Layer 5 of a small transformer language model trained on English Wikipedia (9 layers, counted from 0, width 96).
A neuron adds its activation times its output weights to the MLP's output. To switch it off is to set its activation to zero at one token and run the rest of the model.

Output weights of the MLP neurons that the questions are about. A number n stands for n times 0.005.
n10: 8 -4 11 -38 -8 28 -30 -57 -17 -75 -8 -95 -32 31 2 3 30 -12 18 -44 24 4 -11 16 -12 0 -13 71 20 40 15 -33 -18 -1 4 28 -17 0 -29 -39 20 29 47 -2 10 18 -1 4 -1 -42 37 -4 24 35 13 17 37 8 36 10 2 -29 10 10 -17 -12 -8 7 30 -43 -11 -37 -26 4 46 -32 13 15 7 34 3 -12 2 25 -27 -27 2 1 10 14 -8 5 -10 37 -3 -41
n16: -46 55 23 5 41 -10 33 -27 -27 6 -31 35 -58 -13 59 -5 8 10 3 -20 10 -1 -6 1 -33 29 55 -7 -17 25 7 19 37 -2 37 9 -33 41 -22 21 2 12 -42 27 15 33 -2 -53 -1 -24 2 -18 -38 47 23 2 -38 19 -5 20 9 10 -16 23 -22 9 34 -9 -35 -6 18 -63 21 -32 14 2 17 -32 -62 -30 -59 47 18 6 3 -10 13 -10 -6 -31 7 0 -40 -62 10 76
n36: 24 -32 -24 -22 12 -9 -19 46 -47 40 10 -2 5 19 -9 5 -25 3 14 0 29 -9 24 8 -2 -6 4 -12 -25 -8 14 25 12 27 -54 -19 1 8 -4 37 -34 24 -15 -17 -45 -6 50 6 1 16 -9 -3 -20 -30 4 -22 19 -2 15 1 45 -13 -9 -33 -10 49 3 -15 39 -18 9 -2 18 -2 31 -21 3 8 -23 -5 -7 -26 -25 30 54 18 -12 2 -18 -11 1 -48 21 -32 -16 -18
n49: -20 7 68 35 2 -6 14 10 12 45 -25 49 -6 -20 55 -46 -15 -28 -55 26 -28 -21 -59 12 -57 -16 16 -24 39 12 -1 -74 23 36 24 32 11 -8 50 -19 -46 17 14 -15 32 19 -1 -20 9 22 -34 -41 41 -12 -18 -17 31 -26 39 18 -17 -70 10 -16 -73 16 40 24 -52 -19 27 45 -33 -19 61 10 -24 18 36 -28 13 -43 12 5 -11 27 -10 -34 9 1 -33 36 -17 2 29 23
n93: 19 -25 -15 -3 7 -11 -17 -19 -26 52 -40 17 28 5 -18 12 -7 3 11 -3 -24 -11 -10 -11 13 -12 24 1 18 9 10 12 -49 3 -15 36 55 23 -8 -23 -36 -24 -26 2 -6 -3 -4 -37 17 -24 -32 1 21 2 26 1 -1 47 35 17 37 -12 -4 -36 48 2 12 23 38 -22 -3 5 -5 31 -8 35 -3 19 2 -27 -10 -19 35 -5 -8 -3 -15 -32 2 4 -7 1 11 -38 -40 6
n116: -10 -16 -2 7 -7 26 -21 4 17 -79 14 8 -16 6 -35 3 24 16 -29 14 1 -2 -45 3 26 -24 -1 9 -41 -11 8 8 4 29 -31 18 15 -40 -14 -19 -22 6 -17 29 31 -24 33 -11 -7 -5 -7 -6 -25 -18 20 14 23 12 -23 -1 -5 28 -14 11 27 12 9 5 25 7 -12 -6 5 24 14 -6 -9 41 21 -10 1 44 -50 8 -11 22 -11 -5 14 -11 4 21 -5 -8 17 -20
n160: 3 -1 12 4 -20 9 -33 -17 9 -8 12 8 -15 4 5 -44 13 9 7 5 1 7 30 29 -16 -32 29 27 -3 -14 28 18 31 28 -25 35 -4 -23 -15 -16 -75 -14 13 30 -5 -15 -13 -24 2 -12 -16 7 16 19 6 30 -74 23 -20 -36 21 -25 -35 16 16 -16 -16 -10 31 61 -4 2 16 7 -22 -37 17 -4 29 11 -23 36 -13 -8 -24 43 -22 0 36 -12 -9 23 -32 41 -17 14
n230: 17 6 18 2 29 9 -7 -27 33 40 12 36 27 33 -8 20 -27 -3 -19 1 -54 -4 27 -34 -6 11 -4 -3 -35 -15 -4 7 28 57 -18 -3 6 15 -24 -23 -9 22 7 29 4 11 12 69 -23 -49 6 -10 -16 -64 -41 20 -38 -33 4 21 -14 29 -5 37 -31 -5 -19 0 -26 -9 -7 -10 -24 -2 -17 -29 -23 -9 -10 7 -7 43 18 14 -31 16 5 43 -47 19 -8 -33 38 46 3 -19
n274: -14 -10 10 16 6 -13 8 -13 10 -33 -29 -13 -16 -38 23 26 -34 9 32 -24 20 3 7 3 16 -22 -38 20 13 17 34 27 16 13 -6 12 -32 -33 -6 19 0 -18 28 -55 -8 -1 19 37 -46 -4 12 -7 4 12 -39 -32 -15 26 5 0 15 -22 -5 0 -27 22 -8 17 24 -41 -3 29 -6 -4 -26 18 23 30 38 18 -30 8 30 -17 23 53 -44 25 -20 16 37 -28 -28 -4 5 3
n279: -38 19 18 23 25 0 23 18 -9 -3 7 0 -24 -22 -20 9 2 38 -17 -3 -9 11 22 -38 -31 -38 -11 2 -11 29 4 -30 -15 27 25 1 6 2 9 -36 -10 -27 0 14 4 26 3 2 0 -12 -44 2 13 -13 34 3 -24 44 0 14 16 29 16 1 9 -18 5 10 -8 -20 44 -15 24 -22 7 3 -3 -30 1 -34 -17 -39 -5 -9 1 -6 1 52 -9 8 21 -22 7 14 7 18
n315: 12 -2 10 16 -12 25 23 -36 -19 15 2 20 0 -3 -8 2 21 2 18 -11 -23 47 -1 4 37 -42 -64 18 1 -25 1 -1 42 20 21 8 -26 23 -1 -57 26 5 5 -5 -38 21 1 10 -61 -19 55 -11 -13 -18 16 19 -12 -13 -18 3 39 -12 11 -2 2 -18 -31 -10 20 11 56 8 -1 -34 -24 -20 -5 -38 14 39 34 -2 21 -19 -2 -10 0 30 20 34 -31 -1 -21 21 3 -27
n350: 34 -7 21 1 -27 -24 31 7 -25 7 14 -21 -34 -4 42 6 1 -2 -28 -4 -31 -2 4 2 -17 24 12 -15 -2 -5 21 15 5 -28 -3 2 24 5 15 16 -24 -14 -22 -20 2 -7 -26 6 0 28 -1 16 -16 -32 22 3 20 7 -36 0 8 -3 24 31 6 62 -3 0 -28 28 -50 -15 42 -7 3 20 32 -21 -59 25 -6 1 20 -5 13 -16 9 4 -4 27 5 19 -29 -40 -10 -34
n369: -12 -1 -2 1 -21 -12 -13 -20 51 -9 -21 -26 -1 29 -19 3 -62 5 -30 -14 -8 1 -6 12 1 33 17 30 -29 4 43 -26 -29 9 -15 43 6 10 -19 5 -17 -18 12 5 -7 -15 -9 11 -32 -6 -17 43 11 4 16 42 26 -7 1 -1 7 10 18 36 -26 28 45 -17 -20 -17 24 36 1 31 40 -13 18 -8 -22 -3 -5 -14 -15 3 1 -9 -6 5 8 8 2 24 3 -38 -66 -19
n371: -51 15 -24 37 17 -3 7 11 -45 2 -18 24 -28 -3 25 -65 66 -18 6 -20 -22 -34 -17 -38 -20 -15 -14 -8 29 14 -7 -13 -43 40 18 -10 29 -10 7 -1 53 -10 50 3 33 9 -1 17 33 13 -19 12 -22 35 35 2 5 31 -4 41 45 -20 -38 -84 30 1 45 3 -8 -11 13 -8 -18 -25 21 -24 13 -61 -28 20 -38 46 -15 8 23 73 -2 10 -13 27 -49 25 -22 -60 -12 14
n377: -9 38 20 -10 24 64 34 28 -3 43 20 -15 -21 12 5 34 1 8 31 31 8 -14 16 -37 -67 -22 -16 -35 -13 -15 1 -10 -10 -53 34 0 -40 -26 -5 -18 -19 7 -24 -3 -16 -8 -22 0 -5 -5 -17 27 12 -10 14 -1 -5 -3 16 -19 -3 -1 17 21 36 -19 -25 11 -4 48 55 -27 -7 36 -29 13 -12 -36 -67 23 19 29 -45 -21 -11 23 13 -5 -12 26 10 -22 39 -9 -21 2
n379: -29 26 2 30 -57 -49 9 -14 12 -28 -6 -23 -4 36 22 14 2 17 14 -32 20 -11 -27 22 14 30 -18 -35 6 11 -16 -42 -18 9 15 -29 8 8 1 4 -28 19 20 32 0 1 4 -22 -4 18 -47 28 41 -11 -14 12 -14 29 -30 -6 -8 -10 27 2 9 -5 -14 -15 -25 43 -32 -48 52 9 -44 42 -7 -20 5 12 -9 16 -11 -9 -13 -36 39 3 -14 46 -3 34 -1 30 -10 -4

Each question names a token from some text and the token that comes next. It shows the activations a of the neurons there, in the order above. A number n stands for n times 0.032.

Then comes g, the gradient of the next token's log-probability with respect to the MLP's output, scaled to length 1. A neuron's effect is roughly proportional to its activation times (output weights . g). A number n stands for n times 0.0044.

"=", then "Rec"
a: -5 -5 42 0 31 -2 -2 -5 -5 -2 -5 -5 53 0 0 -1
g: -7 -36 -17 -10 -16 7 4 -22 12 0 5 36 -35 36 -10 18 8 8 29 11 -5 -16 -2 -39 62 -22 49 -35 -3 -54 16 27 33 -24 29 -5 9 11 36 -13 -18 14 -16 -12 19 35 -7 -4 30 -17 -33 -2 -3 -6 -16 38 -6 32 -30 -39 2 21 -20 15 -7 7 -2 25 -2 10 -25 -10 -41 44 20 15 31 -24 -4 25 19 -24 3 -21 -1 -17 -19 -6 -25 -49 13 29 4 -23 -7 11
Which neuron, switched off, raises the next token's probability most? n36

" three", then " years"
a: 55 15 -5 0 -5 -1 -4 5 50 -1 -5 -5 -5 0 -1 -1
g: 4 -3 8 -15 -13 54 16 17 -14 17 3 20 20 -1 23 -9 2 -20 -29 -57 18 -2 33 -7 -16 -21 -8 1 -13 16 -16 20 33 1 -47 -1 -19 3 17 -17 -17 5 -15 -17 5 -10 0 1 -41 17 -4 -1 -8 1 14 71 26 9 20 17 28 38 -14 18 -39 -43 -16 24 4 9 -34 36 -1 15 -2 3 -12 48 13 -37 -42 10 -1 -12 14 -26 -21 19 -19 1 0 22 -22 -65 32 -4
Which two neurons, each switched off alone, lower its probability most, in order? n274, n16

"er", then " Alliance"
a: 0 -4 -4 -1 10 -5 -3 -5 -3 -5 0 26 12 0 -2 -5
g: -15 -1 13 23 33 -3 -6 33 -2 26 -20 -20 -58 23 17 10 8 -4 50 -8 25 -35 -33 34 -47 40 -5 1 25 -16 -36 14 19 29 60 -35 12 -16 -10 25 0 4 5 -23 -1 -22 -2 -19 -22 -16 10 -21 -7 -4 25 0 26 -11 -43 28 31 15 9 -26 3 -2 -29 -7 19 9 3 3 -34 -14 2 -61 11 8 -7 22 -10 21 26 -10 -21 3 -1 -48 38 17 15 -12 -18 -14 2 3
Which neuron, switched off, raises the next token's probability most? n369

" championship", then " as"
a: -4 5 -5 0 25 5 -5 -2 -4 -5 -1 13 27 8 -5 -4
g: 35 -8 -30 16 -7 6 -21 47 27 -7 34 -8 41 -6 22 48 -12 -7 -15 -40 -28 8 -30 11 66 15 -4 43 -7 -26 -12 -31 11 11 -9 4 -19 -23 0 2 9 4 -2 15 -23 5 -19 -17 10 6 -19 8 -19 -18 -3 -34 -30 -21 3 -3 1 44 -9 29 -1 -18 -14 33 -8 -33 12 52 -6 14 13 7 16 32 -45 17 26 10 -5 -11 -27 -32 1 -32 -5 14 7 -3 -49 45 -23 0
Which neuron, switched off, lowers the next token's probability most? n369

"=", then "\n"
a: 0 -4 29 0 71 -4 -1 7 -3 -4 -4 -5 85 -1 -3 -5
g: -19 -2 -29 -21 -6 10 -21 56 -12 -7 -26 -2 10 -13 -38 10 15 -48 9 10 20 12 2 -47 9 14 22 -4 28 9 33 -13 6 -13 -19 -9 12 -31 -30 -3 -1 -3 37 -36 -9 28 7 0 -10 5 -34 54 -4 13 19 9 -39 -22 57 23 57 16 -18 -7 24 14 10 13 21 -4 26 -49 -19 17 -13 -15 -35 30 -3 6 -11 6 7 -15 14 -16 15 29 -51 -4 12 -7 -23 5 26 -29
Which neuron, switched off, lowers the next token's probability most? n93

";", then "\n\n"
a: -3 -5 -4 0 -5 -3 0 -5 -2 -4 5 -4 3 0 -2 -5
g: 5 -2 5 5 11 33 21 -14 35 27 40 11 12 23 13 -25 -28 -4 -4 14 -42 -12 11 25 0 -19 -9 -9 -21 -21 -24 49 -19 -16 6 -23 24 25 37 -35 -3 0 -62 23 20 -46 18 0 21 10 10 -33 5 -20 3 18 16 19 -60 0 -37 -7 2 28 -11 -29 -10 17 -27 1 -5 5 -9 -19 -53 -13 14 -21 -16 -22 1 11 -13 -11 21 11 2 -16 55 23 3 11 32 47 -18 8
Which neuron, switched off, raises the next token's probability most? n230

"bit", then "ion"
a: 0 -1 -1 -3 -5 41 -3 -1 0 -2 0 -5 -4 -2 -5 -2
g: 4 18 -19 -33 10 -28 16 -23 11 8 -20 9 -5 6 14 -25 -23 -12 -27 -5 -27 3 0 -50 -19 22 -29 19 48 38 6 0 -7 60 15 2 -9 18 41 4 -24 56 20 -13 -9 -16 37 -10 -35 -40 -27 5 8 -16 -6 22 6 -9 12 24 31 -17 -29 19 -4 -34 29 -10 3 -4 -26 -3 5 -22 -56 12 11 3 3 39 19 16 -4 -51 -29 -4 15 18 -6 7 1 47 28 8 3 -14
Which neuron, switched off, raises the next token's probability most? n116

"o", then " |"
a: 0 -3 0 0 -3 -4 -5 0 0 24 0 -4 -2 0 -5 -5
g: 41 -14 8 41 -31 48 27 7 6 2 -33 15 26 -28 -20 -29 45 -20 -21 0 -46 -12 0 -23 8 -30 14 13 3 -4 13 -22 17 -26 10 17 -3 -8 11 -50 -23 10 14 12 8 14 -44 -6 -1 -5 29 21 15 -8 -10 59 -19 34 -9 -8 13 21 -26 15 -19 -20 4 -31 6 22 36 10 12 6 -10 -44 -17 -40 18 -20 -12 10 12 -4 0 -30 -10 24 3 -19 24 -18 64 11 3 -28
Which neuron, switched off, lowers the next token's probability most? n279

" Nov", then " 13"
a: 0 0 -4 0 -2 21 -5 -1 -2 -1 -3 -3 -4 0 0 -1
g: -12 17 -8 7 -20 12 19 7 8 -42 -29 33 12 0 17 10 -12 -17 49 1 -25 -16 -7 45 47 -20 -13 9 23 10 -34 15 -44 8 -21 44 -12 -27 -52 -11 15 -15 -9 -11 1 12 -8 14 40 -18 2 -34 -6 17 4 34 4 35 27 36 -6 -22 -38 -7 19 16 10 -10 -12 -1 -35 7 -12 18 33 -3 12 27 -32 16 -11 -31 0 63 -13 2 0 -6 -31 -27 9 -11 -52 14 7 2
Which neuron, switched off, lowers the next token's probability most? n116

" /", then " 3"
a: -5 -1 -2 0 -4 -5 8 -3 -4 -4 30 -3 -3 -4 -5 13
g: -17 -1 -21 28 4 -36 -15 -5 10 6 19 -35 13 -50 -25 5 1 5 -10 15 -29 -22 26 23 43 14 -17 3 -5 -14 -10 15 -16 -6 -10 44 -5 -33 10 11 2 2 24 -31 14 35 12 2 15 -1 4 18 5 -37 -2 -32 34 3 6 -42 -28 -16 12 -7 -5 -20 23 -13 23 -12 -42 3 20 -10 46 -14 35 30 2 13 58 -26 26 -7 -22 -37 34 21 -26 -12 9 20 -16 49 -54 0
Which neuron, switched off, raises the next token's probability most? n315

" the", then " German"
a: 37 -4 8 0 -4 -5 -5 -5 32 -5 2 -2 -5 -3 -1 -2
g: -35 -31 15 -15 6 -34 -18 -36 18 2 30 -22 -6 20 -3 25 46 -16 -11 29 51 26 22 7 -47 44 24 39 -54 -32 8 18 1 -10 3 -7 15 -29 8 37 -30 -42 29 -1 2 9 21 14 -5 -3 -17 15 -2 22 9 -12 -13 23 -4 -4 -41 -9 16 2 35 20 7 -15 45 -4 -32 -2 -19 17 -3 -18 -13 -15 18 16 12 26 -7 24 -38 -50 -15 -22 -29 11 -7 -9 9 -2 -18 11
Which neuron, switched off, raises the next token's probability most? n274

",", then " he"
a: 0 -5 34 0 17 -5 -1 -5 -3 2 9 -5 16 -2 -1 24
g: 33 -39 -10 6 13 -1 -5 37 -7 -23 27 -22 -18 30 20 24 2 -22 -8 -24 -8 50 -21 9 27 -38 -3 1 -33 12 23 -41 37 28 -1 -25 -15 -41 -3 -5 35 -10 -40 8 -2 -2 0 -4 -30 39 21 9 -26 -15 16 33 -4 -49 -14 -4 -23 26 21 6 20 -26 -5 34 22 -2 17 -16 -18 -9 21 -6 -6 -1 7 -41 -49 -21 -10 2 -2 -17 28 -1 35 53 -10 -15 30 18 20 -9
Which neuron, switched off, raises the next token's probability most? n93

"=", then "In"
a: -5 -5 40 0 25 -2 -2 -5 -5 -1 -5 -5 54 0 0 -1
g: -24 25 19 23 21 -3 -37 11 11 23 28 15 -3 32 -24 -2 -24 -25 1 25 13 -8 22 -13 -12 9 29 -41 -40 -21 30 14 33 -39 48 35 -26 -9 -40 11 -21 23 -34 -35 15 32 2 4 17 32 -13 15 -5 -15 20 -25 25 -30 -7 -11 -24 -23 -13 16 46 0 -36 -14 0 20 -20 7 1 -30 5 8 -8 -2 27 5 -37 -13 7 -34 -5 -13 -26 0 15 -42 29 19 -11 50 0 18
Which neuron, switched off, raises the next token's probability most? n369

"'", then "Sh"
a: -4 0 -3 -3 -4 -2 -5 0 -4 -1 -4 -5 -1 13 0 -5
g: -16 11 29 -14 25 7 -95 12 21 13 3 18 -10 22 4 27 -28 22 14 -14 9 -23 0 3 -1 38 4 -6 -21 -26 -35 -15 -14 3 8 29 19 -7 -37 -13 -61 48 29 3 -28 52 -1 17 14 -19 -9 25 15 -20 -20 -18 26 -1 -14 -36 8 5 12 28 -5 12 7 -12 -9 17 -19 14 -12 27 -49 40 -21 6 8 -8 22 5 -11 -25 18 2 -3 -27 -8 -9 42 -19 11 13 -20 -10
Which neuron, switched off, raises the next token's probability most? n371

" Washington", then "."
a: -1 0 -5 0 3 1 -4 52 0 10 -3 -4 -4 0 -1 -2
g: 5 -24 7 21 4 40 -23 -35 -4 14 27 -39 29 0 16 9 8 -3 -18 -5 -14 20 4 -1 19 -31 8 28 0 9 10 2 -18 -8 31 3 12 -16 23 -60 17 43 7 33 12 -28 10 16 -23 -16 -7 39 14 -12 -42 37 7 -11 -55 -9 -10 -24 -45 17 -10 23 -12 -35 3 -14 -7 -17 -9 22 13 -15 9 -14 10 -46 -3 7 -20 21 -20 -12 -27 25 43 -41 0 -3 41 6 59 0
Which neuron, switched off, lowers the next token's probability most? n230

"*", then " 7"
a: 0 -2 -5 0 -5 -5 -1 -4 -1 3 -1 -1 -5 0 -3 -4
g: -19 57 -24 -27 7 -41 29 33 44 8 -1 -42 -6 -22 -11 15 -34 -37 34 8 -29 -29 -24 35 3 33 6 -25 14 -6 -25 26 -17 -29 5 -8 -15 -3 23 23 9 -20 -12 0 -19 -25 27 9 2 -10 -42 -17 -1 17 15 -34 26 5 0 1 -15 -7 9 9 35 5 -1 20 0 -10 -47 -12 20 15 6 -9 41 28 -39 38 21 -23 31 25 9 -6 40 -26 -25 2 17 2 -37 19 -5 5
Which neuron, switched off, raises the next token's probability most? n379

"s", then " from"
a: -3 -1 -5 0 9 -5 -3 -5 -3 69 -2 9 16 -1 -1 -4
g: -13 32 -12 -21 -18 -18 -20 7 -21 2 21 -29 3 -3 -13 2 -39 20 -5 1 -24 8 4 6 5 7 -13 -21 52 20 8 49 -13 19 -19 -5 32 14 -17 -7 -5 -16 51 33 -32 14 -42 -46 62 -18 -21 50 16 -31 -25 -18 -6 -5 29 1 25 31 10 14 8 5 8 25 6 -9 0 -30 7 36 -22 -6 -41 16 -35 18 11 24 20 -2 -49 28 0 -10 4 -27 -20 10 28 -23 -19 -10
Which neuron, switched off, lowers the next token's probability most? n93

" in", then " local"
a: -2 -1 -5 -2 -2 8 -3 -2 -4 -5 23 -1 8 -5 -2 38
g: 8 20 -16 -1 -11 -16 -3 32 -18 -27 17 -14 32 -13 -40 0 31 -5 -34 59 -2 24 -33 8 -40 13 43 -4 -9 -7 -13 -2 6 -80 17 8 -8 -5 10 6 17 21 39 29 14 22 25 -24 -40 -7 -12 10 23 7 -18 -50 -8 6 29 -13 30 -24 11 6 24 32 -22 -49 14 12 2 -11 -19 32 -6 16 -3 -34 24 -19 -8 16 -16 -21 -29 -2 12 6 12 16 3 -10 -4 39 -33 2
Which neuron, switched off, lowers the next token's probability most? n379

"Medal", then " record"
a: 15 7 -2 40 -3 -5 -2 -5 -3 -2 -4 -2 2 -3 0 -5
g: 32 -25 -33 -10 -11 41 14 -6 -34 -17 -6 -3 -8 -23 2 10 7 11 -32 20 -2 0 -21 9 -12 3 7 40 -35 -7 34 -20 -48 13 15 -4 -26 -44 -25 2 58 -26 55 12 -7 25 6 0 22 -15 -14 1 -3 -29 -1 -16 -18 44 40 22 -10 -29 48 37 32 -20 -7 34 -7 -1 -3 -1 -6 28 -11 0 6 21 22 -34 -11 8 -17 25 -27 -31 -24 13 10 -20 -30 12 -4 42 1 -11
Which neuron, switched off, lowers the next token's probability most? n10

"6", then "L"
a: -1 -2 -4 -5 -1 0 0 -5 -4 4 -1 -5 -1 0 -1 -5
g: 58 -9 50 -20 -1 -8 -18 4 -2 20 -38 32 -46 -31 28 29 -14 37 41 -7 -11 -26 -16 -16 -28 3 -27 1 9 14 -18 -9 14 44 32 7 -20 -22 -46 16 -8 -1 6 -25 6 -7 3 10 22 -36 21 17 -36 8 -11 -1 21 -22 -8 4 0 13 40 32 18 4 -37 5 -25 1 16 41 -11 16 -25 -20 -20 -29 -19 -41 -1 11 -17 -17 2 6 -18 0 12 18 8 -33 39 45 11 6
Which neuron, switched off, raises the next token's probability most? n230

" 6", then ":"
a: -1 -2 -1 0 -3 -1 -4 -3 -3 22 -3 -4 -1 0 -2 -5
g: -2 -8 11 -11 -31 11 8 35 39 -40 30 2 18 -9 43 -60 36 19 2 -10 8 -31 -3 18 -19 -23 -3 -18 18 -33 -10 -16 -30 -12 -10 -19 16 -23 9 -22 4 23 15 15 25 -20 38 22 13 28 -11 -9 -16 -1 -14 -17 37 -3 33 -44 18 -38 -5 3 16 37 1 15 -8 16 31 3 15 18 -17 -25 -6 9 -12 -19 -6 75 -18 -8 -7 -15 -31 -39 5 44 9 4 -34 -17 12 -23
Which neuron, switched off, raises the next token's probability most? n279

" FRA", then " Force"
a: 0 19 0 0 0 -4 0 0 -2 -1 -1 -5 0 0 -1 0
g: -40 13 3 -29 15 2 15 24 -12 14 -4 -19 -8 95 22 -7 0 3 44 -8 1 24 -1 7 6 44 -18 3 -14 -24 -34 12 21 1 6 -29 -35 -26 -8 12 14 11 -14 -3 51 6 -20 19 -34 -29 -22 2 11 56 26 3 9 -30 -10 9 19 -10 -22 -1 10 4 -34 19 6 -12 6 -40 -13 -18 -4 4 -1 -31 -7 35 0 26 4 -3 7 6 -5 11 -22 39 22 3 -62 -6 -27 -25
Which neuron, switched off, lowers the next token's probability most? n16

":", then " United"
a: -1 -4 -3 -2 -3 -3 0 0 5 -5 -3 0 -3 0 0 -5
g: -6 1 6 -9 -44 -35 41 10 -31 -13 37 -33 -18 27 33 8 -14 -8 -35 3 3 -5 42 5 -16 18 -18 5 10 26 -6 19 6 -20 3 1 7 39 16 20 24 -3 -19 11 5 45 20 -7 -9 56 -14 29 15 -34 -21 -37 -30 19 17 58 13 9 22 3 0 16 -16 -23 -64 -43 -38 5 -28 6 -7 25 19 -14 6 -6 -28 -24 -18 -2 -23 -8 13 7 -8 -19 -25 -10 43 12 8 -3
Which neuron, switched off, lowers the next token's probability most? n116

" R", then "W"
a: 0 0 0 0 -1 -5 4 0 0 -5 -5 36 -1 0 -3 -2
g: 22 -19 9 -18 -9 5 -28 16 -15 -7 -35 31 -27 22 32 39 -24 13 10 9 -32 -19 -2 0 -7 2 -23 -1 -5 23 11 -18 1 -4 28 29 -6 -12 12 41 -13 34 15 -18 6 -31 -3 5 23 -38 6 17 3 -38 -16 19 18 7 24 24 12 9 46 24 62 19 -25 63 -17 -17 0 -5 -45 15 -5 34 -25 -50 -35 -40 -24 16 -10 -10 14 -3 -11 -25 -15 -35 -19 -27 20 10 6 6
Which neuron, switched off, lowers the next token's probability most? n350

" the", then " tournament"
a: 47 -5 -4 0 2 2 -4 0 11 -4 -4 -2 -5 53 -1 -1
g: 20 -33 19 7 -17 3 19 1 -43 0 -44 17 -2 -14 22 17 -18 8 -31 -16 -19 -29 6 7 -33 -39 -49 5 36 15 4 -29 9 0 -16 22 19 -12 16 14 38 -39 -21 -10 -33 -39 26 -4 9 56 21 -15 28 -4 8 -24 -37 10 37 1 -8 8 42 -1 -1 -6 13 32 -3 3 25 -9 3 -13 4 29 -34 -1 -6 -9 -8 -39 -11 -36 32 12 -1 35 34 8 3 -39 -1 31 33 25
Which neuron, switched off, lowers the next token's probability most? n274

" he", then " played"
a: 46 -2 -5 0 -5 -3 -1 -3 -3 -5 24 -4 -5 0 -3 -2
g: -11 34 -7 47 -16 -5 17 15 52 14 16 0 -12 -8 6 -20 -16 0 -7 -8 -22 7 -3 -13 -15 45 -29 39 -3 7 2 -32 -41 -17 -23 -2 -22 13 1 -12 -33 -25 12 -10 -28 6 6 -12 54 -10 -29 -27 -11 -2 -51 -11 -12 21 22 -22 -11 1 7 10 -29 7 16 -9 42 6 31 -44 42 9 -46 -8 3 -36 32 16 16 33 2 -13 27 57 23 13 -10 -17 -2 18 12 28 -4 -32
Which neuron, switched off, raises the next token's probability most? n10

"-", then "6"
a: -1 -5 -3 -5 -1 -4 -2 -1 0 -5 -1 -5 -3 -3 34 -5
g: 42 29 31 -36 -19 -36 -13 -29 -4 -20 -12 -13 -6 -18 -6 -8 -16 -17 -3 -7 -32 -6 0 -38 -4 -26 -45 38 37 37 23 -26 -33 20 -41 41 21 36 -29 2 0 -8 37 -22 -3 11 36 4 -2 -10 21 25 -11 -33 21 15 23 22 -28 -22 4 -24 7 -42 -15 32 -13 22 -4 -2 4 20 34 -21 23 12 7 11 33 11 9 -33 12 24 22 -12 28 29 -36 0 4 -18 16 7 -5 -36
Which neuron, switched off, raises the next token's probability most? n377

"=", then "Club"
a: -5 -5 14 0 10 -4 -1 -1 -4 -1 -5 -2 43 0 0 0
g: -8 25 -52 -42 5 -15 22 -8 11 10 -7 -22 18 29 22 -19 -18 -16 -22 34 19 26 -19 22 -5 20 -11 11 -21 -44 0 -57 -11 -23 -9 19 24 -37 -19 -47 -2 14 -10 -11 1 4 -14 27 14 0 16 -7 7 10 -10 33 -4 7 21 19 16 -19 -3 -7 10 7 -9 -50 27 12 9 -26 0 -1 -58 27 -4 -6 -18 -22 14 -8 25 -11 64 -5 28 50 9 26 29 -8 -7 43 -28 -8
Which neuron, switched off, lowers the next token's probability most? n369

" |", then " GBR"
a: -2 12 -2 0 0 -1 0 0 -3 -1 -4 -5 -1 0 -1 -1
g: -15 13 32 1 -28 -12 -24 -1 29 29 3 43 -6 15 -15 -8 34 30 -10 -20 21 7 -58 -1 -23 11 4 18 -26 -4 0 30 -3 -25 44 8 -38 35 -5 -19 7 -14 16 13 -15 -13 5 -10 -38 14 -14 47 3 38 -18 15 8 -8 36 17 33 5 -11 33 45 4 21 7 9 -16 11 -16 -22 -11 -8 -14 11 -44 -19 45 -5 -49 -48 -6 -32 -37 7 10 -35 -28 -25 14 8 2 7 1
Which neuron, switched off, lowers the next token's probability most? n16

" 24", then "7"
a: -4 0 -3 0 -5 -2 -3 12 -5 3 -3 -1 -1 0 -2 0
g: -9 35 43 17 -29 6 -15 -1 14 26 -2 -17 -19 -32 -11 -45 -7 11 25 7 -16 -9 -27 -17 -3 -22 4 24 -14 22 -10 33 -14 11 -2 3 19 13 10 -13 -47 -9 43 -20 14 6 62 -8 -33 -33 36 -2 -47 -19 27 1 1 -6 -2 -34 19 -20 -16 -3 -7 11 22 -7 -35 -20 -52 -1 2 -30 -3 -35 -5 1 38 2 -1 1 16 40 48 -7 37 31 -2 43 2 -22 31 4 8 -11
Which neuron, switched off, lowers the next token's probability most? n230

" national", then " team"
a: 12 -4 -4 -5 22 2 -4 5 -5 -5 -1 -5 -1 -5 -5 -2
g: -30 -7 22 -17 42 16 18 -21 20 22 -1 -27 -40 20 5 26 12 13 -4 -58 -22 31 -30 8 -33 27 1 18 -13 36 28 -39 5 12 28 14 7 -26 21 -5 -7 19 30 -19 11 14 -8 -34 14 29 16 -17 13 30 11 20 -10 -60 28 4 -6 1 12 -7 35 23 -57 -30 9 -29 7 -16 -41 -2 -24 0 6 -17 -9 2 -1 -8 -11 25 -2 -3 -58 24 -21 28 -7 -2 6 9 24 -27
Which neuron, switched off, lowers the next token's probability most? n10

" team", then " to"
a: -5 13 -3 0 0 -4 -2 -3 1 -5 -2 0 -5 -1 -2 0
g: 21 -23 8 54 5 -23 -38 -26 -18 13 -2 -26 1 28 -33 -9 -10 39 -30 -6 -23 30 2 20 4 -26 -1 -43 5 -16 2 37 41 24 -12 -3 23 14 -13 6 6 4 -14 28 4 4 -15 -30 -12 19 -3 -17 -24 -23 -2 -26 -19 -4 34 8 25 27 -25 -6 -24 46 3 10 -21 14 3 -35 -6 24 16 -42 20 32 -19 -10 -2 39 35 9 -23 -23 -25 27 -44 18 -24 -32 20 8 45 28
Which neuron, switched off, lowers the next token's probability most? n16

"|", then " Jer"
a: -3 -3 43 -1 -1 -1 -5 -4 -5 -2 0 -3 -5 -1 0 -5
g: -20 32 -37 -37 26 -12 17 7 10 10 -59 43 -3 5 -10 -12 10 18 14 -34 61 27 -47 12 -30 -22 30 33 -9 -63 9 14 -9 -17 -5 -16 -7 6 38 28 -4 25 45 18 30 28 25 14 8 0 4 14 0 40 -38 -18 -37 1 21 -25 15 -16 -29 -14 -20 -17 -51 -17 8 -17 8 3 10 8 -24 23 11 -1 -34 -4 -5 6 -20 5 17 3 4 -7 0 4 6 -9 3 0 -16 16
Which neuron, switched off, lowers the next token's probability most? n36

" and", then " was"
a: 2 -3 -5 0 -3 -4 -1 -5 17 -5 53 -5 4 -1 35 -2
g: 36 -9 -32 -24 -20 -17 -25 14 34 34 36 19 -5 0 -8 20 18 -22 34 -9 -56 -7 -17 0 25 -13 38 25 -28 -29 -21 6 37 0 19 -20 4 3 20 -3 9 -11 -22 16 -14 -20 -33 -7 -26 20 50 28 -46 -21 15 50 -22 -10 -51 -16 -10 6 -26 11 35 -11 -26 27 60 -11 -23 20 6 -8 0 -9 0 35 1 -10 6 -13 -4 5 -3 -19 2 4 16 16 6 -4 31 -44 -3 -9
Which neuron, switched off, lowers the next token's probability most? n315